Layer 2 of a small transformer language model trained on English Wikipedia (12 layers, counted from 0, width 64).
A neuron's activation on a vector x is GELU(weights . x + bias), where the dot is the dot product.
The model reads these tokens: " and" " the" " t" "ax" "es" " on" " World" " War" " I" " v"

The vector x that enters this layer's MLP at each token. A number n stands for (n - 500) times 0.0041.
0 " and": 716 580 448 453 509 528 477 522 531 470 413 381 196 374 475 608 589 444 596 544 567 444 417 395 560 531 746 365 626 558 527 610 247 439 472 441 489 360 568 602 701 518 508 602 390 640 479 571 431 403 552 376 578 616 579 362 25 528 648 536 622 524 379 703
1 " the": 563 662 339 447 560 592 393 555 794 554 365 541 349 438 324 705 559 445 623 434 524 366 351 513 556 524 579 317 630 376 529 598 460 379 284 432 555 520 638 652 713 435 462 598 581 545 570 467 412 575 495 600 776 580 548 511 45 515 503 395 360 394 558 499
2 " t": 564 437 577 442 311 474 463 487 480 662 252 595 383 457 445 639 612 378 467 577 578 602 446 462 458 459 343 419 806 462 508 678 570 457 559 488 617 550 385 837 663 510 491 528 590 586 500 566 289 538 647 396 606 398 608 633 528 324 363 552 539 411 278 397
3 "ax": 290 486 298 336 408 520 682 347 734 802 373 297 433 394 368 505 426 589 530 498 595 728 469 424 559 594 606 446 456 519 567 587 578 553 341 646 487 666 478 671 550 340 406 588 463 581 520 554 488 380 413 437 630 584 535 445 529 658 677 367 254 225 533 474
4 "es": 504 346 355 465 388 561 652 286 713 675 382 304 517 404 415 652 507 391 642 538 526 621 597 300 441 563 638 661 832 600 540 478 433 351 544 419 557 417 455 563 362 454 438 501 743 514 580 602 464 463 623 328 323 739 525 508 328 673 619 604 440 468 311 423
5 " on": 793 533 361 580 360 631 480 541 589 651 487 284 373 350 562 614 454 511 363 350 692 325 518 460 458 428 722 320 668 316 532 650 491 747 643 429 281 403 373 607 559 412 559 629 499 575 498 628 345 570 557 468 479 738 559 460 269 574 499 594 359 573 367 547
6 " World": 297 519 319 430 338 480 563 577 492 586 599 456 493 449 625 565 331 518 534 405 444 640 524 422 590 357 606 294 503 596 512 802 441 388 504 628 594 538 471 550 554 348 433 386 706 443 351 453 414 459 356 744 802 575 676 558 395 601 511 659 718 388 475 471
7 " War": 599 376 490 407 282 536 373 582 616 476 274 549 830 543 444 458 504 368 459 412 615 424 367 461 551 437 341 614 540 656 537 569 400 568 671 532 422 862 627 551 567 487 299 456 445 586 490 558 537 317 333 656 697 631 520 390 587 685 443 647 496 464 374 561
8 " I": 616 353 577 240 405 527 495 576 579 583 609 374 556 427 559 496 521 224 612 603 406 506 507 323 518 361 530 502 663 538 385 589 412 452 305 441 530 458 462 635 537 357 453 460 685 412 584 710 733 542 380 640 497 513 534 640 306 632 632 577 541 577 471 482
9 " v": 453 671 633 253 391 595 472 455 484 561 356 522 562 473 537 598 408 503 460 630 714 527 619 564 395 430 377 518 906 418 496 620 434 473 339 491 338 795 453 822 650 435 442 666 427 394 414 579 414 635 509 305 517 599 542 419 543 382 524 566 448 510 365 523

Each question shows the input weights of one neuron of the MLP. A number n stands for (n - 500) times 0.0035.

n346 (bias -0.254): 375 493 601 496 742 572 428 768 515 559 538 542 397 437 679 314 529 497 473 372 644 484 324 543 307 397 349 607 515 502 547 327 528 381 404 476 754 506 459 410 553 641 553 492 442 401 485 548 371 602 401 485 452 534 336 492 378 570 586 533 511 363 599 352
On which token does it fire most, and how strongly? 1 " the", at about 0.23

n320 (bias -0.274): 552 559 494 671 470 395 490 600 496 418 455 581 651 475 395 450 514 424 602 343 517 402 753 527 490 523 604 498 426 673 405 485 356 595 525 479 450 571 474 654 417 555 452 393 397 577 485 480 621 521 522 608 499 529 474 418 696 324 609 442 585 597 566 529
On which token does it fire most, and how strongly? 7 " War", at about 1.4

n150 (bias -0.161): 332 272 486 440 529 510 521 489 595 440 668 427 678 509 490 452 474 553 551 535 430 538 572 505 630 682 464 582 350 588 446 459 584 515 543 586 600 553 501 408 315 597 343 481 457 514 373 490 544 520 452 525 265 540 664 536 599 581 664 506 578 556 499 406
It fires most on token 4 "es"

n131 (bias -0.156): 455 482 453 456 457 445 479 517 537 555 520 480 454 452 494 550 570 541 460 501 553 421 466 520 491 488 497 470 397 540 521 474 488 500 554 510 521 511 451 421 528 505 403 466 467 556 480 492 450 566 503 475 485 504 510 462 497 483 436 499 506 522 550 500
On which token does it fire most, and how strongly? 5 " on", at about 0.17

n329 (bias -0.303): 338 495 532 520 477 577 478 509 579 431 548 466 447 455 578 387 592 497 551 464 565 475 547 472 437 532 353 599 312 496 477 417 506 467 428 503 604 679 321 355 520 442 588 305 514 308 555 528 459 641 405 483 573 567 474 485 425 587 513 569 603 508 553 476
It fires most on token 6 " World"

n200 (bias -0.169): 562 532 700 454 535 529 502 508 641 497 517 530 409 401 378 521 372 563 448 406 549 430 561 376 372 350 520 570 394 582 416 382 515 572 514 453 603 372 389 555 441 476 612 499 510 547 495 440 574 535 461 455 547 394 588 389 553 524 547 615 472 501 520 483
On which token does it fire most, and how strongly? 5 " on", at about 0.18

n36 (bias -0.163): 520 511 476 451 421 568 585 403 526 460 588 440 377 566 605 535 580 535 570 451 348 387 486 485 471 461 366 541 440 666 474 542 620 740 705 557 465 439 712 591 520 515 523 479 355 440 354 490 432 396 526 526 176 513 500 509 553 444 617 567 517 451 509 510
It fires most on token 5 " on"

n158 (bias -0.438): 551 622 609 386 210 349 454 498 382 331 580 513 347 668 656 357 465 639 449 572 559 473 487 704 451 599 303 528 354 326 488 375 289 353 539 385 509 597 345 307 466 419 532 592 482 569 437 517 229 565 724 557 377 672 355 575 221 383 516 450 591 361 562 385
It fires most on token 9 " v"

n113 (bias -0.435): 411 395 446 528 489 442 392 406 310 582 599 661 367 482 399 565 598 548 469 469 456 560 509 542 439 536 473 442 413 519 483 485 647 482 514 549 537 387 580 610 281 406 431 431 482 569 381 647 462 509 437 445 473 501 376 487 553 458 536 352 564 576 449 450
It fires most on token 2 " t"

n271 (bias -0.117): 438 423 568 489 569 390 587 402 499 464 532 590 378 417 422 391 548 442 558 647 601 357 473 518 394 705 554 614 306 407 627 362 631 550 637 544 602 441 322 292 417 468 473 434 399 536 429 499 467 481 617 406 576 498 505 544 333 546 571 544 614 363 592 510
It fires most on token 0 " and"

n349 (bias -0.211): 515 618 561 411 506 417 545 584 585 539 526 493 420 502 543 544 521 546 428 470 545 473 498 532 526 513 482 499 418 423 475 467 486 401 506 555 546 535 475 428 551 519 550 532 502 533 465 518 434 458 528 495 519 509 543 421 519 466 445 517 540 513 564 507
On which two tokens does it fire most, strongest first? 1 " the", 0 " and"

n171 (bias -0.150): 570 485 447 526 476 418 528 432 584 545 534 451 539 510 510 497 390 687 366 515 362 491 507 543 545 552 320 419 353 452 644 380 627 487 434 481 581 671 395 430 515 416 589 510 468 435 316 331 454 524 549 492 458 579 617 468 455 504 573 522 641 564 549 617
On which token does it fire most, and how strongly? 6 " World", at about 0.49

n119 (bias -0.331): 602 473 423 674 572 485 537 444 477 648 606 440 553 429 505 495 559 465 455 455 446 447 529 608 438 443 579 607 447 415 617 433 669 455 474 523 529 476 540 512 490 509 456 460 543 492 324 505 563 575 451 538 607 548 421 618 625 435 528 465 406 709 519 384
It fires most on token 5 " on"

n335 (bias -0.142): 496 472 536 518 507 534 577 446 476 530 574 443 525 619 546 460 407 515 550 530 500 428 529 564 383 572 508 658 499 474 604 456 462 542 544 582 600 498 515 325 553 434 513 448 485 694 585 484 462 559 604 523 512 490 467 654 455 531 486 628 506 556 598 491
On which token does it fire most, and how strongly? 4 "es", at about 0.13

n162 (bias -0.254): 491 648 579 581 520 548 646 584 363 545 641 463 458 607 604 337 449 406 444 432 477 717 496 536 491 631 494 551 472 336 628 484 557 462 572 453 696 639 399 402 416 624 567 562 525 667 388 441 486 526 554 576 613 513 498 490 499 430 525 546 498 571 477 476
On which token does it fire most, and how strongly? 6 " World", at about 0.2

n2 (bias -0.321): 472 603 465 393 670 631 433 548 349 668 417 382 556 405 517 258 407 592 492 538 540 341 533 528 345 506 405 625 492 413 589 374 461 588 321 507 570 489 397 361 472 575 565 490 556 334 565 543 673 367 477 448 498 380 522 509 490 540 606 599 500 395 560 432
It fires most on token 8 " I"

n220 (bias -0.309): 313 442 459 614 623 548 536 511 465 514 507 462 376 786 513 408 410 296 385 391 371 376 678 497 296 610 370 589 556 410 433 431 450 545 372 510 167 582 477 555 594 464 727 373 576 429 521 418 554 466 528 555 443 438 382 442 614 434 475 413 593 593 424 440
It fires most on token 9 " v"

n64 (bias -0.009): 576 535 471 501 721 494 556 472 352 513 582 566 390 533 650 386 654 595 541 519 586 401 448 486 574 669 703 714 381 551 677 465 543 672 352 594 472 529 467 419 579 572 682 404 462 540 594 582 415 467 732 560 460 766 511 562 484 487 463 430 589 267 666 626
On which token does it fire most, and how strongly? 0 " and", at about 1.2

n156 (bias -0.148): 477 538 449 445 632 450 606 432 549 443 504 503 496 599 576 401 489 606 552 512 445 356 489 508 486 460 514 528 538 504 552 487 377 542 435 501 561 439 396 470 438 456 441 463 462 571 573 369 492 538 549 411 426 529 451 543 517 520 422 541 514 525 492 443
On which token does it fire most, and how strongly? 4 "es", at about 0.15

n58 (bias -0.210): 509 564 570 400 485 482 521 550 499 520 556 580 518 561 488 497 505 527 486 495 534 465 484 538 506 471 479 441 441 455 471 505 504 451 528 513 522 556 486 457 554 527 574 503 523 466 464 471 485 485 521 493 471 541 470 402 496 483 494 585 529 499 606 433
It fires most on token 9 " v"

n16 (bias -0.059): 477 546 488 511 526 476 453 420 464 486 606 486 505 429 473 522 576 499 497 449 399 426 529 556 507 571 556 542 416 408 485 498 580 535 426 529 412 526 580 453 544 414 596 446 527 603 519 504 520 474 469 522 493 482 538 517 424 498 570 509 586 486 550 509
It fires most on token 1 " the"